Layer 5 of a small transformer language model trained on English Wikipedia (10 layers, counted from 0, width 128).
A neuron's activation on a vector x is squared ReLU(weights . x), where the dot is the dot product.
The model reads these tokens: "oc" "ated " "on " "the " "V" "end" "s" "y" "s" "s" "el " "L" "in" "e " "from " "A" "al" "b" "or" "g " "to " "F" "re" "d" "er"

The vector x that enters this layer's MLP at each token. A number n stands for n times 0.0084.
0 "oc": -113 -104 51 -103 -95 -24 -20 46 46 101 130 128 101 -43 119 100 100 -78 -161 -191 83 -112 51 19 -27 -265 200 -70 64 23 213 88 201 55 -76 -14 176 -40 -115 51 102 -65 330 -79 45 -222 -57 12 98 -176 -73 -80 -52 61 -35 -28 -54 26 -123 -81 41 46 -106 -123 -87 -177 -207 74 143 -172 16 -73 85 -7 -24 153 -90 -12 -46 -168 -70 206 191 -96 132 115 -165 238 -14 199 126 19 -71 -141 173 -155 -89 -43 56 69 16 -16 107 -166 151 -114 -188 253 188 45 -107 165 -53 8 48 25 8 64 -109 -20 -127 -128 265 -189 -133 -35 59 -66
1 "ated ": -240 -184 97 -10 121 -90 -219 -82 -13 228 121 190 159 -56 161 182 75 4 15 -130 53 -154 118 85 -212 -119 216 -7 -71 -28 238 -5 121 179 -32 3 120 -153 -35 -109 72 -221 56 140 110 -103 -34 47 8 -192 -10 -59 13 166 -36 5 -33 92 -66 -100 75 -56 121 -101 -163 -70 -168 56 -44 -139 -33 -51 23 -46 44 226 -193 -143 -11 -86 -69 -29 68 54 10 89 -120 -1 -75 -77 142 54 -33 -76 -39 -134 -82 -122 167 -40 -35 23 163 -334 136 22 -30 348 147 -21 -235 50 -224 60 41 73 101 -164 -141 57 -34 46 142 -6 -11 -53 -79 -85
2 "on ": -44 -194 43 115 193 117 -283 -87 -16 45 5 35 60 -27 123 142 -15 36 -36 -143 89 -216 -72 144 -97 -65 170 123 -254 -79 81 66 28 41 3 15 -31 -62 30 -147 50 -271 -5 -2 123 -76 64 130 212 -84 -13 -5 109 129 -8 -169 91 94 55 41 167 -127 145 -32 -91 51 -124 9 -59 -20 -3 77 58 -173 -46 -7 -179 94 -39 -96 -74 43 15 -1 -48 151 -72 -50 -30 73 232 -10 -12 2 111 -195 -81 -179 66 -75 -121 100 166 -309 119 -41 51 370 117 47 -389 76 -229 74 117 55 -158 -186 14 52 61 -129 51 -161 -47 -2 23 -40
3 "the ": -87 -157 114 -42 -67 136 -156 -40 -8 103 -61 212 118 -98 243 21 81 -19 -152 -102 22 -156 -49 95 -149 -97 130 29 -152 -65 92 56 43 -67 140 60 104 -252 31 -153 140 -281 10 -74 103 -27 181 57 210 -34 -1 123 104 61 104 3 -4 84 146 -78 86 -97 27 -169 -85 25 -42 150 -35 17 -17 104 34 46 97 -25 6 65 27 -31 -114 -1 -27 -11 52 -13 -8 -7 -142 62 344 160 33 -29 -171 -59 -279 -110 229 34 65 -41 45 -173 -45 78 -60 381 33 107 -406 72 -210 54 108 -27 -80 -54 107 -177 -2 24 105 114 3 -44 133 -73
4 "V": -66 -141 -45 -60 -46 143 47 130 -5 180 -100 134 10 115 12 -17 -104 74 87 -130 83 -276 -86 270 40 -25 271 141 -136 -169 21 36 150 -8 -23 49 11 11 -183 71 54 -66 181 -211 -24 5 30 -7 47 -90 86 41 -137 87 -29 -174 -22 -16 -82 135 125 51 -29 -82 -80 86 -192 47 85 -162 -167 94 117 -123 -23 23 -200 103 -80 -93 -21 -115 -62 -121 47 -109 -17 147 67 178 113 -57 70 -277 152 -225 -106 -5 28 -105 -38 81 91 -83 223 2 87 430 222 90 -137 141 -161 140 -98 -1 -193 -80 125 7 47 -61 -86 -124 -56 91 79 37
5 "end": -19 -142 90 -32 34 76 -42 43 -95 -44 23 184 -74 -34 -77 96 9 -183 -78 61 -6 -159 -233 34 -96 -1 -37 -60 18 -134 31 -9 203 -129 48 84 16 -44 -200 114 26 -119 127 -205 -61 -141 79 -88 76 -27 184 2 -218 64 -61 -99 -95 -66 -150 64 35 -24 68 -194 -59 -60 13 -70 24 -121 -112 210 -48 -34 157 -86 -26 26 32 -45 -12 -62 75 66 -73 19 -17 -1 -12 39 43 -102 130 -147 36 -320 -167 -71 44 3 43 143 227 -144 -99 -334 11 387 119 -15 -109 191 -225 177 33 145 42 -267 -42 -87 -58 -133 83 -243 -128 -155 215 56
6 "s": 20 -100 65 -137 -88 -37 -22 -101 35 -83 -11 146 26 91 -84 126 -27 -45 48 36 27 -21 33 44 -68 -173 87 2 -54 -133 67 32 90 -66 130 14 -8 -79 -167 57 18 -133 -36 -107 -15 -240 253 38 -75 -87 158 16 -40 88 -136 25 -13 57 -147 71 239 31 -138 -109 25 -209 -177 64 12 -225 25 158 73 76 164 77 -132 48 7 -23 62 119 144 -262 63 -47 -234 181 -45 168 228 128 181 -4 235 -38 93 -264 229 45 152 222 169 -69 -45 -57 -107 339 71 134 49 87 -175 44 4 195 78 -116 52 38 24 -84 95 -83 8 -210 192 27
7 "y": -132 -142 -21 1 -67 -94 -41 46 177 -112 6 204 109 -202 32 90 119 59 -267 -25 51 -119 181 247 -23 61 76 -162 -28 -86 -22 36 177 19 70 -61 -58 -113 -46 156 4 -93 -54 4 -154 -189 125 143 71 -194 68 14 -243 241 87 -85 57 -21 -90 46 114 9 -122 -216 -35 -40 -124 169 -15 -87 -58 19 77 -86 74 40 -111 82 66 95 -36 112 198 -73 -38 -15 -248 107 -44 65 41 29 206 6 -17 -150 18 118 138 93 200 225 122 -175 -56 -128 137 370 47 22 81 -12 -134 63 194 -14 189 -59 -32 -103 70 -137 144 -171 36 -180 -99 2
8 "s": -43 -173 80 -91 -77 1 -85 -139 39 87 13 113 134 195 -15 63 64 -96 -78 112 0 -82 5 188 -6 -46 114 -21 43 -88 9 16 103 107 -15 38 -85 -153 -144 -41 41 -97 22 -158 130 -263 261 90 -40 -90 68 71 -53 164 -69 -43 18 108 -95 59 273 53 -190 -110 -121 10 -108 71 140 -339 -40 38 -66 141 143 -37 -97 -21 65 -74 8 126 140 -184 33 17 -194 145 -58 167 99 85 141 -55 151 84 25 -225 89 111 141 296 39 -125 -12 -78 -156 285 76 125 133 83 -41 -111 103 191 107 -74 132 97 67 -25 90 -53 61 -290 208 -43
9 "s": -40 -159 75 -106 -95 -3 -94 -92 103 66 -33 153 131 55 -20 94 56 -92 -107 36 31 -95 -25 215 11 -50 84 -42 23 -69 28 11 101 97 -12 7 -57 -120 -183 45 35 -107 12 -83 57 -298 253 68 -13 -83 59 23 -77 155 -59 57 11 75 -73 76 301 69 -57 -123 -135 -14 -118 68 114 -376 -143 21 2 95 156 22 -135 9 46 -79 -24 129 75 -260 -8 -14 -177 180 -64 166 159 61 155 -20 156 51 56 -215 151 135 120 312 99 -126 -4 -112 -145 289 139 100 148 71 -64 -70 92 84 117 -73 83 130 62 61 117 -123 138 -250 136 7
10 "el ": -140 -200 -60 -82 175 113 -161 -42 191 125 -156 168 112 -140 26 17 50 -71 -6 -26 -6 -229 31 69 -239 12 233 -56 -252 66 208 -97 100 -6 -70 136 -154 -202 28 38 69 -241 -48 28 31 -53 263 119 -16 -146 6 -27 -6 64 -82 75 -152 143 20 -10 140 -187 -30 -65 -60 78 -55 158 -62 -81 -121 58 6 -147 79 -26 -115 -45 132 -196 -157 6 179 -66 6 64 -125 107 -11 50 103 -106 131 -83 -51 -127 -163 31 110 -74 -14 67 14 -133 -15 30 82 326 107 64 -299 108 -320 118 -29 -82 104 -163 -92 156 -19 50 29 -30 -6 -58 110 -16
11 "L": -102 -116 27 -45 -22 136 68 13 32 93 -144 242 9 7 -14 113 0 -7 -17 -107 207 -123 27 229 -37 -117 119 175 -285 -226 76 -116 203 -73 -208 28 -10 -119 -185 200 66 -59 -38 -159 58 28 0 -43 111 -83 138 -17 -33 82 76 -105 -181 83 -19 183 168 69 -99 -85 -48 -17 -152 31 24 -245 -12 -20 -12 93 -12 115 -94 69 -172 119 52 84 26 -155 155 -18 -105 98 152 177 -89 -38 120 30 -34 -188 -63 36 8 -21 -19 1 122 -246 69 -186 161 435 100 126 -143 116 -125 -20 49 0 -43 -80 -25 86 -86 -53 -134 -68 -79 -124 272 12
12 "in": 45 66 25 23 67 -27 -16 -60 46 -22 -153 259 65 99 13 65 92 22 -74 -66 -8 -65 -187 48 -78 -157 171 -76 -8 -142 -80 -73 259 -45 -110 195 -91 42 -236 86 61 70 52 -125 -48 -14 112 -58 139 -182 94 99 40 125 30 2 20 64 -30 32 363 -20 -16 -12 -95 33 20 137 61 16 -44 -113 42 59 55 163 14 0 -136 -110 23 162 114 -151 -43 7 -198 -24 -103 216 -62 -89 -30 -67 -54 -232 86 154 45 178 -41 185 125 -250 -180 -212 -1 286 159 124 -15 88 37 74 185 107 67 -215 -21 -78 122 -22 92 -318 -249 -87 131 -80
13 "e ": -204 -88 -144 -122 267 146 -187 79 136 73 -42 90 74 -15 49 -10 93 -79 49 29 43 -142 -91 134 -263 108 291 -60 -239 -42 232 -12 116 2 18 114 -286 -161 77 -45 28 -188 -75 -2 126 -1 264 73 -4 -153 -22 -135 -121 70 -96 77 51 119 6 -19 160 -110 -89 -68 -94 7 -29 44 -64 -63 -127 140 4 -51 -27 96 -100 -86 146 -126 -80 3 90 -61 63 93 -143 13 -38 130 93 -68 104 68 64 -98 -29 32 96 -9 85 147 44 -51 -136 91 -112 261 157 8 -421 100 -249 120 -36 -15 102 -117 -42 108 10 184 32 39 -71 -57 159 -25
14 "from ": -5 -265 41 -29 91 127 -192 -47 143 37 -13 -1 31 30 53 134 0 -70 -30 -112 24 -109 -139 251 -87 100 121 -35 -258 -172 5 77 57 -38 28 6 -113 -148 89 -52 50 -172 -65 -42 46 71 130 166 145 -11 45 -39 49 73 32 -118 75 66 -27 136 109 -169 102 -155 -211 23 39 93 -1 -72 111 -24 65 -149 -15 118 -118 176 40 -106 -39 65 40 9 -69 50 -113 -27 -169 21 368 -95 48 18 -50 -85 -246 -138 5 -77 -64 -22 56 -321 78 -34 44 375 21 63 -392 83 -241 5 30 91 -23 -143 -52 -40 84 6 189 -26 -93 197 97 58
15 "A": 62 -166 49 -62 -1 161 -71 87 53 127 -177 335 18 71 61 45 -7 88 43 -115 127 -42 -22 383 20 -53 160 54 -37 -9 -22 -91 145 -63 199 -18 144 -82 -227 106 179 -63 51 -72 -51 -47 6 16 169 -204 119 22 -35 7 6 -197 -42 171 -79 82 138 -43 -174 -125 31 62 -183 82 2 -15 -52 -20 20 16 15 -58 -62 78 -45 36 -109 -75 -97 -132 124 -30 -125 87 -18 176 44 -58 149 76 -172 -88 -82 94 186 -6 57 158 84 -158 -21 -75 37 366 44 161 -63 133 -274 158 87 271 -86 6 110 137 181 -201 -52 -108 -63 -109 122 -65
16 "al": 106 -137 -33 -115 95 -136 121 -22 -38 184 -134 299 5 73 29 80 30 -88 -240 103 39 -67 25 225 -32 11 185 -141 -41 -210 -36 -111 80 28 11 157 -195 1 -221 13 37 -29 46 54 -8 -63 125 51 148 -195 221 -93 3 183 35 -34 -87 4 -14 -72 128 17 -123 -159 -106 -41 -90 96 70 -64 35 88 52 -19 181 -72 -16 -59 -46 -161 -36 26 28 -4 25 -82 -202 109 -70 216 -43 -100 88 -108 -177 48 -41 -40 177 -44 22 169 -34 -166 -68 -92 -109 376 10 121 -258 32 -52 76 79 96 9 32 -128 -9 45 -277 163 -129 -25 -68 374 24
17 "b": -85 -128 -18 -182 -27 -36 -24 52 62 186 -5 112 25 158 179 -5 -106 -135 -225 -97 66 -67 19 272 -98 -73 169 -168 -95 -91 -37 -68 92 19 -86 99 2 3 -244 3 -15 -67 -47 -203 22 -105 225 73 -180 -117 59 101 -92 1 48 42 -33 -27 29 97 98 -67 -175 -216 -154 -42 -41 -7 61 -107 -126 181 236 194 116 -75 -48 3 -14 -164 -115 102 207 -79 -63 -1 -125 26 -2 -10 131 -117 153 33 -43 42 -76 -25 -94 -65 182 171 58 -220 -109 -106 57 210 181 124 -186 149 -145 103 -74 156 -19 -62 -210 26 -88 -91 2 -260 -212 -29 253 5
18 "or": -185 -23 7 -51 54 -80 136 204 46 67 17 195 76 36 -14 43 144 -254 -134 -108 63 -67 -115 123 -235 63 220 -26 -52 -204 1 30 55 14 141 136 -10 -125 -62 38 -23 -27 -1 95 -70 -20 28 -132 34 -234 158 -76 0 206 86 -122 73 84 162 167 -31 -129 -145 -71 -77 -109 -20 153 129 -174 -72 -28 -29 -102 44 -252 -85 -104 -286 -72 -10 123 255 -84 133 -183 -69 94 62 123 106 63 -6 -18 4 -116 -74 -104 112 -67 41 160 112 -82 171 -50 -24 216 61 153 -17 -20 -97 227 -2 39 34 99 -205 -108 -64 -66 92 -263 -152 -225 192 -55
19 "g ": -168 -47 -158 -9 65 133 -192 42 158 130 -64 84 27 -41 149 113 108 -112 89 -33 11 -82 0 137 -115 198 236 12 -253 155 167 57 69 40 26 90 -23 -6 1 57 66 -254 -5 174 28 214 259 8 -16 -46 55 -14 19 53 -71 52 -40 5 -122 6 300 -70 -16 -202 -112 -114 -15 167 -57 23 -93 155 -73 -82 169 47 -106 -118 89 -111 -7 70 142 -168 136 -2 -275 69 -156 12 83 -123 25 48 144 -97 -128 -11 174 133 -50 1 154 -107 8 -13 69 384 142 75 -261 79 -216 61 -60 75 90 -181 -78 127 47 16 -3 -69 -78 -115 72 -32
20 "to ": -45 -163 58 -3 112 135 -137 -61 174 35 58 113 -46 43 48 122 23 -46 -70 -88 72 -56 -60 210 -237 -4 98 38 -150 -119 61 70 111 -95 20 -102 -48 -81 62 -92 -133 -110 42 27 118 -53 74 75 95 125 22 5 153 133 -78 68 95 -29 -65 45 187 -125 88 -137 -142 -29 27 80 -154 -132 -6 88 91 -198 -13 -46 -151 144 -11 -51 53 119 140 -14 59 10 -84 40 -91 12 246 -85 21 -74 -73 20 -208 -127 -52 5 -156 -63 11 -436 99 34 -53 261 111 101 -459 116 -222 87 -8 202 44 -243 35 84 36 39 48 -203 -90 -33 198 107
21 "F": -215 -162 -18 -58 -55 103 73 36 -18 230 -172 190 -36 17 109 -11 -66 34 2 -134 137 -137 -139 222 24 -185 290 -38 -117 22 -55 -131 171 -67 74 136 130 16 -248 70 206 41 195 -198 -62 -110 72 -9 5 -67 51 -12 -33 131 2 -9 48 73 -21 91 168 -69 -116 -160 -33 5 -224 175 -100 -75 23 -28 202 36 147 23 -67 124 -95 -83 1 4 -66 -115 95 -157 43 35 96 23 -52 -105 132 84 -46 -110 -23 31 100 -128 31 -12 194 -94 99 -21 164 477 29 120 -123 42 -265 -65 57 5 -55 -70 31 84 77 -168 -82 -166 -141 -115 124 -82
22 "re": -111 -121 -169 -149 82 -130 -12 -55 128 117 -82 297 34 -61 -49 11 -61 -71 -74 108 154 -110 -121 184 -82 -45 104 -54 -109 -183 29 -209 135 -102 16 45 -59 109 30 55 133 143 -19 -72 -103 -205 111 -191 82 -127 -74 23 79 39 48 -193 10 -71 -10 1 85 -42 -14 -58 -53 67 -189 88 108 -239 10 154 32 54 95 -33 -58 -70 3 -35 -133 83 103 -42 72 44 -28 155 -164 306 144 -38 8 -26 54 -77 63 -95 53 -38 41 359 253 15 -302 95 56 332 151 27 85 82 64 73 60 97 44 -68 -96 -14 246 -93 47 -110 -137 -8 190 193
23 "d": -240 -40 33 -111 6 59 -95 56 14 25 -136 118 -29 91 -4 139 43 -261 12 39 248 -265 23 251 -116 -221 32 -8 22 -237 56 -173 178 -129 211 196 -104 79 10 31 20 -94 77 -58 -20 -144 169 -45 -89 -52 72 -76 19 53 -62 -149 62 -81 -46 34 -39 -55 5 -90 -2 104 -18 -23 -29 -196 -91 61 113 91 153 82 60 -30 21 -94 -155 80 54 -118 -65 -15 -180 126 17 84 169 -26 123 16 97 -105 -44 -156 28 -49 -43 252 67 -92 -45 -258 95 299 130 97 -14 53 -78 172 150 163 -213 -97 -92 -187 -27 -47 -14 -239 -121 -291 7 -8
24 "er": -87 -104 68 38 -1 -35 92 81 -2 -113 -64 118 29 -219 -39 100 164 -208 63 103 70 -113 79 143 -81 -28 251 40 -18 -56 108 -88 70 -18 -4 91 -76 -195 -32 52 150 -57 25 113 -122 -106 111 -100 -101 -79 164 -88 -40 72 -98 7 145 74 113 93 128 -208 -99 -84 -154 -95 -134 86 49 -131 -9 164 131 -91 108 87 24 88 8 75 -27 76 13 -87 44 15 -165 89 81 79 228 -45 147 -113 120 -78 -179 -30 159 -108 -64 302 157 -122 -27 -140 -1 368 103 62 29 101 -226 -65 48 138 91 -61 -236 -82 -72 -102 153 -310 -228 -61 225 -60

Each question shows the input weights of one neuron of the MLP. A number n stands for n times 0.0018.

n387: 150 51 136 61 -87 -9 9 -18 22 49 -104 -198 53 -23 -198 -132 -9 -51 -126 -58 -59 54 -102 105 -43 37 -190 154 -84 83 141 -143 18 122 -103 -72 -6 -123 -107 -36 -56 61 39 -116 138 -73 -83 233 97 22 -24 3 0 120 19 101 -126 -123 113 131 57 -72 12 78 -245 -122 59 0 185 -126 -199 -6 -66 66 -25 -123 -66 15 -189 217 150 -125 39 62 16 128 -31 61 45 37 -81 13 -69 6 -99 19 -65 -133 -43 66 -3 -83 80 -44 49 -136 69 -94 -98 -53 71 97 21 -144 -83 80 63 148 -199 111 -33 42 -99 142 306 -48 45 -130
On which two tokens does it fire most, strongest first? 11 "L", 9 "s"

n125: 194 76 171 -89 23 -92 66 207 -34 58 27 -85 40 -224 -53 -48 -30 -106 3 -110 -24 -21 -32 -95 25 -116 -196 50 -53 10 -38 -34 -211 -87 -139 -234 16 6 -161 59 62 44 -33 87 -81 49 54 12 -9 -28 -172 166 -67 185 -64 -232 -101 97 -50 28 33 -252 -115 -30 71 25 -83 32 -6 95 -98 -236 -17 -84 -41 -94 -151 48 -270 36 -189 -81 29 65 39 -29 192 45 -217 79 -42 88 -25 84 -43 16 -28 90 31 -63 -119 -19 -114 21 -197 49 -6 -49 92 182 77 47 3 66 -83 95 -44 120 92 -6 -134 108 -86 -29 7 -60 -27 -50
On which token does it fire most, and how strongly? 15 "A", at about 3

n53: 114 33 119 63 8 34 -34 68 -274 11 -226 -238 -116 -34 334 81 -78 96 -38 -188 208 47 -58 -321 67 7 -146 -21 -106 -69 36 106 -56 266 -103 78 44 -118 44 7 109 43 113 179 55 -82 163 -135 14 -74 44 -198 7 70 62 -101 -43 114 124 -104 -27 61 75 55 -3 -60 137 99 51 -36 -37 46 23 -78 -68 37 82 -44 143 31 251 145 -71 52 0 152 -193 22 -65 77 -139 -128 -88 -34 -38 50 -25 53 -194 -7 118 249 21 -160 -10 -157 -140 -118 50 196 135 92 66 -109 -167 17 50 97 -10 -149 -63 166 116 -26 244 195 -48 -44
On which token does it fire most, and how strongly? 0 "oc", at about 2.1

n248: 75 54 -111 -104 -57 54 41 -78 -218 180 -149 -142 34 -142 26 71 111 34 35 171 -84 -91 -76 -26 -7 -7 -97 -142 176 72 -114 -60 83 -18 -41 -177 -18 212 -24 -34 158 294 -99 0 14 102 22 -139 137 -4 38 -198 25 289 4 -54 -36 155 28 -55 -180 65 65 -140 131 -114 0 -99 -7 -172 14 28 -88 -85 180 136 74 -10 58 85 -78 -95 -193 28 -70 -53 -49 -149 79 26 128 -4 32 235 171 -146 138 -186 222 -43 -3 -46 56 -23 195 223 57 88 -204 89 -13 -46 7 44 -152 87 75 348 38 -3 -89 78 11 315 37 24 143 131
Its three highest activations, in order, are on tokens 16 "al", 22 "re", 21 "F"

n283: 38 -32 112 -109 11 -59 -164 236 -82 -108 -175 6 169 15 0 -205 -155 -80 75 14 118 79 -95 -91 0 216 -48 -21 130 11 -187 -96 -153 -43 23 138 21 266 -86 139 -7 -226 197 40 -77 -87 102 119 -114 69 57 -133 201 -146 -124 25 -157 144 87 -14 -33 90 -60 60 -7 -97 21 -77 -22 -7 10 93 -131 90 -161 158 -36 -46 33 244 86 -80 -116 116 -36 -100 -151 -89 -37 -62 25 -76 62 90 -34 -143 -114 48 14 -121 -102 -21 17 173 -198 96 -140 -75 -129 3 -63 -270 51 36 -142 -17 166 -133 -3 -210 -112 17 -123 -96 -242 20 173 147
On which token does it fire most? 5 "end"

n507: -14 199 15 -82 -12 -154 112 56 79 124 38 -164 264 -76 199 -170 -107 -98 224 -121 -195 142 -291 -34 -157 95 -7 -116 -100 33 101 -97 11 -11 -49 112 71 161 -52 50 219 -142 56 273 -202 175 59 159 -4 47 70 96 151 -3 -126 52 109 30 69 134 118 211 -196 -10 31 -7 7 67 -15 -18 -138 -68 43 7 -33 -90 -106 69 -340 -7 135 -114 30 7 -30 -61 129 -134 -42 20 108 -105 68 -150 -118 25 14 75 -142 -40 -124 -100 14 3 -174 -54 77 -281 -26 84 -17 72 56 322 -19 28 33 22 -145 20 -4 138 111 194 -72 -38 7 -168
On which token does it fire most, and how strongly? 18 "or", at about 7

n80: 21 6 -141 44 143 56 -77 -51 -73 151 -25 40 97 -3 13 -162 -180 -46 -41 93 -31 48 -6 -228 -76 -38 -108 9 -26 -127 -169 -62 67 113 -149 157 -89 0 6 -41 -12 61 95 23 120 -6 -48 168 -126 127 -60 38 -24 -242 -82 -24 143 114 -116 -252 74 -54 20 51 -62 59 138 237 -157 -33 -54 106 49 -124 -138 -34 62 -130 111 54 37 14 -75 108 59 -86 21 -6 -54 29 -92 -53 -44 23 61 -48 159 38 99 21 158 26 9 -22 128 -145 27 40 144 -89 -65 -134 -188 54 49 -75 42 189 128 155 -77 43 -20 24 46 94 80 104
On which token does it fire most, and how strongly? 13 "e ", at about 7.8

n367: -86 78 -47 -51 158 -200 -6 62 -152 -25 219 -78 71 13 49 3 47 -38 -114 27 49 -76 -109 -123 0 104 -123 -55 36 -12 37 64 -15 101 178 -70 -54 99 55 -58 -24 -77 -92 190 -50 85 -106 96 -131 -15 -59 51 -100 -126 217 -164 121 -143 -61 -111 264 6 -133 68 -52 -34 -139 -11 -54 3 -79 -195 124 80 78 -156 170 -20 -91 59 18 11 -109 66 186 -57 -82 44 -68 -44 3 -187 -98 6 3 -120 146 -43 -9 316 -84 85 33 -136 160 -14 142 -95 152 -52 29 21 -123 -44 16 30 77 130 138 40 45 32 42 85 26 98 -41 101
Its three highest activations, in order, are on tokens 7 "y", 19 "g ", 1 "ated "

n310: 212 -133 105 121 165 11 0 222 -19 -104 -223 -140 41 -12 248 110 -121 -189 132 125 55 37 8 -146 -80 236 -102 -35 -172 31 69 -92 -162 253 -60 -62 310 117 -59 199 -126 235 45 -15 -96 -11 -31 45 -82 222 67 132 35 -144 -51 -24 81 32 77 151 63 4 -56 -41 -98 -12 15 -93 140 19 7 19 -89 -65 66 -216 -24 77 -177 115 74 171 161 -175 -48 183 167 -28 85 7 214 4 -119 30 175 -112 169 202 105 -265 55 -38 -170 -120 49 -114 136 -76 -101 220 -99 -39 131 -155 138 90 -239 27 -15 161 -100 140 95 171 172 -186 178 0
On which two tokens does it fire most, strongest first? 11 "L", 18 "or"

n401: 154 39 -23 113 -87 230 -48 100 15 52 143 -24 143 41 49 302 -40 19 -121 -79 113 -18 -204 12 236 146 -45 -96 141 -247 54 -183 53 158 104 -123 16 -74 7 73 149 -17 60 11 -311 182 -31 -151 30 173 -167 -60 -137 58 -162 -124 -334 -96 -212 -72 55 55 -112 -175 76 39 61 -21 12 35 11 11 -67 -15 70 72 113 -205 -48 78 181 -93 81 -95 145 -7 19 115 63 -80 16 -77 -299 -215 15 174 -46 34 -132 73 -48 -114 -8 -196 -136 -14 -35 -92 -226 -81 -103 208 169 -33 -47 -45 297 -156 -8 97 4 -63 19 358 148 78 41 -168
On which token does it fire most? 19 "g "

n235: 28 35 25 -89 173 18 -75 -27 -117 19 -59 20 66 -43 23 15 41 -72 31 70 21 -18 168 -82 46 245 -58 -69 40 66 69 -15 140 -137 -142 115 103 101 -21 -10 -43 -7 -18 -33 15 -81 -22 177 -48 -25 51 134 -67 -3 32 114 104 -297 -93 43 42 -33 21 -78 -50 69 6 6 -158 274 -107 -71 -60 118 139 -226 -78 6 -51 -24 6 -37 -108 110 172 183 49 192 -159 81 -39 -168 115 -204 -18 66 46 -49 49 -12 53 -179 -73 41 -147 -66 -63 -116 -6 75 -175 6 -231 110 38 30 37 97 40 46 97 292 -52 157 55 99 -24 -197
Its three highest activations, in order, are on tokens 13 "e ", 10 "el ", 19 "g "

n268: 155 304 94 -123 51 -14 4 78 113 -54 137 -284 27 -171 -43 -60 18 -71 196 -286 -126 -152 -173 -175 -109 86 22 52 -18 -120 30 -190 94 -102 -43 59 -38 -246 -25 70 -4 113 -32 169 -270 -10 -87 36 -89 121 114 54 -158 0 -98 66 11 -69 133 -123 -261 -74 -28 -124 -132 -133 -106 -79 34 -101 -14 -11 -288 -22 -4 -77 -143 -140 71 -85 -95 10 -73 145 62 -38 29 -144 -121 13 -107 -159 272 85 -51 15 -73 58 -4 33 -137 11 -109 -191 -218 164 104 -134 89 170 63 -26 173 159 19 -14 -66 238 22 117 -219 -53 18 69 -4 71 142 66
On which token does it fire most, and how strongly? 18 "or", at about 1.3

n396: 382 282 -90 29 25 22 -172 85 75 -51 72 104 -42 142 -56 -154 3 171 -32 123 59 -6 10 -62 -49 -51 -45 -168 245 -13 191 196 -19 -51 38 89 149 -87 -88 -66 -39 22 -10 35 -9 -110 118 -135 -96 105 139 97 -34 99 -88 38 3 14 -20 0 13 101 251 67 3 66 -33 -202 24 77 75 65 45 -33 110 48 -173 166 60 -63 -157 158 -21 -78 -182 -301 -3 -189 -22 -15 41 13 -121 -22 -29 33 -206 -23 -135 174 -9 88 -113 -77 -126 49 80 -3 -133 79 -78 138 138 -104 104 68 -46 47 35 49 -89 0 -36 -65 103 -64 86 -137
On which token does it fire most? 12 "in"

n158: 61 -104 -28 -3 -120 0 16 -124 -212 -39 94 -65 -22 14 183 -49 48 -3 150 -90 32 -88 59 25 -104 -122 -83 -7 54 0 75 78 -47 91 -7 -88 112 -76 -13 -39 -138 296 -108 185 13 126 49 -183 13 61 59 -23 -42 -10 31 -97 38 -67 184 -47 -94 -169 253 -33 -122 48 -225 211 -46 -52 220 7 56 -14 227 -152 14 -6 -23 -164 172 54 18 87 92 -63 27 -160 -154 -74 -126 75 -135 -52 -47 44 301 128 -10 -119 -16 161 -30 10 40 -28 151 -56 27 157 78 -133 113 -78 -52 -150 31 -124 163 -63 -174 -163 94 -60 -273 240 154 -67
On which token does it fire most? 18 "or"

n389: 136 -4 105 -116 181 -59 -28 127 -124 -115 -77 23 -109 -12 105 -85 25 -139 69 -51 -42 -95 -15 -244 -127 -43 11 -37 124 -165 350 95 -54 -60 -132 -11 -19 60 -35 54 -277 -16 -78 14 166 65 -135 4 -207 -15 -14 170 -116 86 0 118 7 80 85 94 -239 78 -220 153 -59 63 109 -113 46 -115 189 88 17 18 -34 84 -139 -189 28 206 63 -280 -15 -116 -188 79 124 60 21 110 -99 33 84 71 11 141 66 36 -4 -74 56 -186 -90 -49 -239 340 -74 -65 119 -166 70 206 -255 -116 -215 115 -44 -4 11 158 146 -70 33 -34 -50 -107 145 28
On which token does it fire most, and how strongly? 13 "e ", at about 5.5

n85: -145 127 60 151 -130 -97 0 6 -26 -3 -72 74 205 -111 3 116 56 -178 -145 -10 -242 -119 -97 17 -139 -106 29 -49 -20 -117 -89 -85 -113 67 124 -141 10 83 -19 -90 59 304 159 63 -126 137 30 68 -67 -124 108 -26 -291 28 20 3 13 -65 79 106 35 116 95 16 102 79 -3 64 -14 96 56 -13 6 -98 -153 -154 3 -16 50 -32 35 9 -127 26 3 -58 -26 34 349 -142 -10 -79 -56 -51 -29 102 39 -52 219 62 -3 -224 -94 77 -133 -24 40 -150 -63 -79 -41 92 -3 -116 94 -51 -388 37 109 125 99 3 81 14 -192 -121 89 -9
On which token does it fire most? 21 "F"

n418: 93 162 -35 -9 243 183 -6 143 -92 6 -6 -6 -125 118 39 -125 -59 -36 -58 98 -188 -42 -92 137 -34 -82 -43 34 -139 16 53 12 213 35 -21 50 -119 126 124 -69 114 108 39 36 -27 38 200 -12 178 -15 84 140 105 -35 -92 0 138 -36 103 -140 21 101 -69 198 -23 28 -31 -64 3 208 3 -151 80 186 -76 71 3 6 -107 30 -167 43 -10 40 68 133 -92 -121 -93 -146 -93 -16 130 -3 67 -50 9 22 24 -56 -53 -249 12 9 15 -92 16 -158 289 -134 -180 16 -58 51 -35 -27 -193 -176 -24 -61 36 -92 -218 -32 49 45 -57 -121
On which token does it fire most, and how strongly? 2 "on ", at about 7.6

n71: -6 127 28 -12 -7 -32 -6 -90 231 -243 50 -107 -20 26 33 9 -44 36 202 58 82 12 -41 43 6 -118 208 62 139 136 168 145 -189 45 -45 -118 -48 -54 86 -256 52 17 -102 -131 93 35 -140 55 -54 -19 -153 28 193 0 6 14 -97 -120 -159 40 62 -3 132 -3 35 125 -169 -64 126 3 -89 -9 -112 -50 66 -39 -26 38 -72 -93 -42 -225 -29 -153 7 0 -92 3 9 163 -3 -50 50 225 -101 166 -56 -6 18 31 98 -117 6 18 6 -32 -107 -3 -120 -6 -118 -196 3 -78 265 49 78 154 122 -102 6 60 52 -116 -127 69 12 236
On which token does it fire most? 20 "to "

n435: 116 133 -154 125 130 -228 -235 -41 139 -177 17 88 16 112 -35 -79 -17 -35 -6 15 -141 76 -158 42 27 44 66 -49 -88 3 82 45 224 0 65 -158 50 62 -3 141 6 -46 -212 -81 220 79 -40 24 -162 79 -120 -125 -62 -103 -94 46 6 221 9 6 -125 -9 209 -29 72 3 48 -155 -139 -9 -133 -60 -17 -12 -15 187 -61 -46 53 -153 -99 79 -16 -48 22 54 84 116 3 -38 72 -21 -33 -50 -69 95 -85 217 -54 9 -67 30 45 83 90 42 -154 -19 -117 -174 72 21 95 -38 22 122 192 -105 -48 71 -79 119 -21 -85 -98 135 108 49
On which token does it fire most? 13 "e "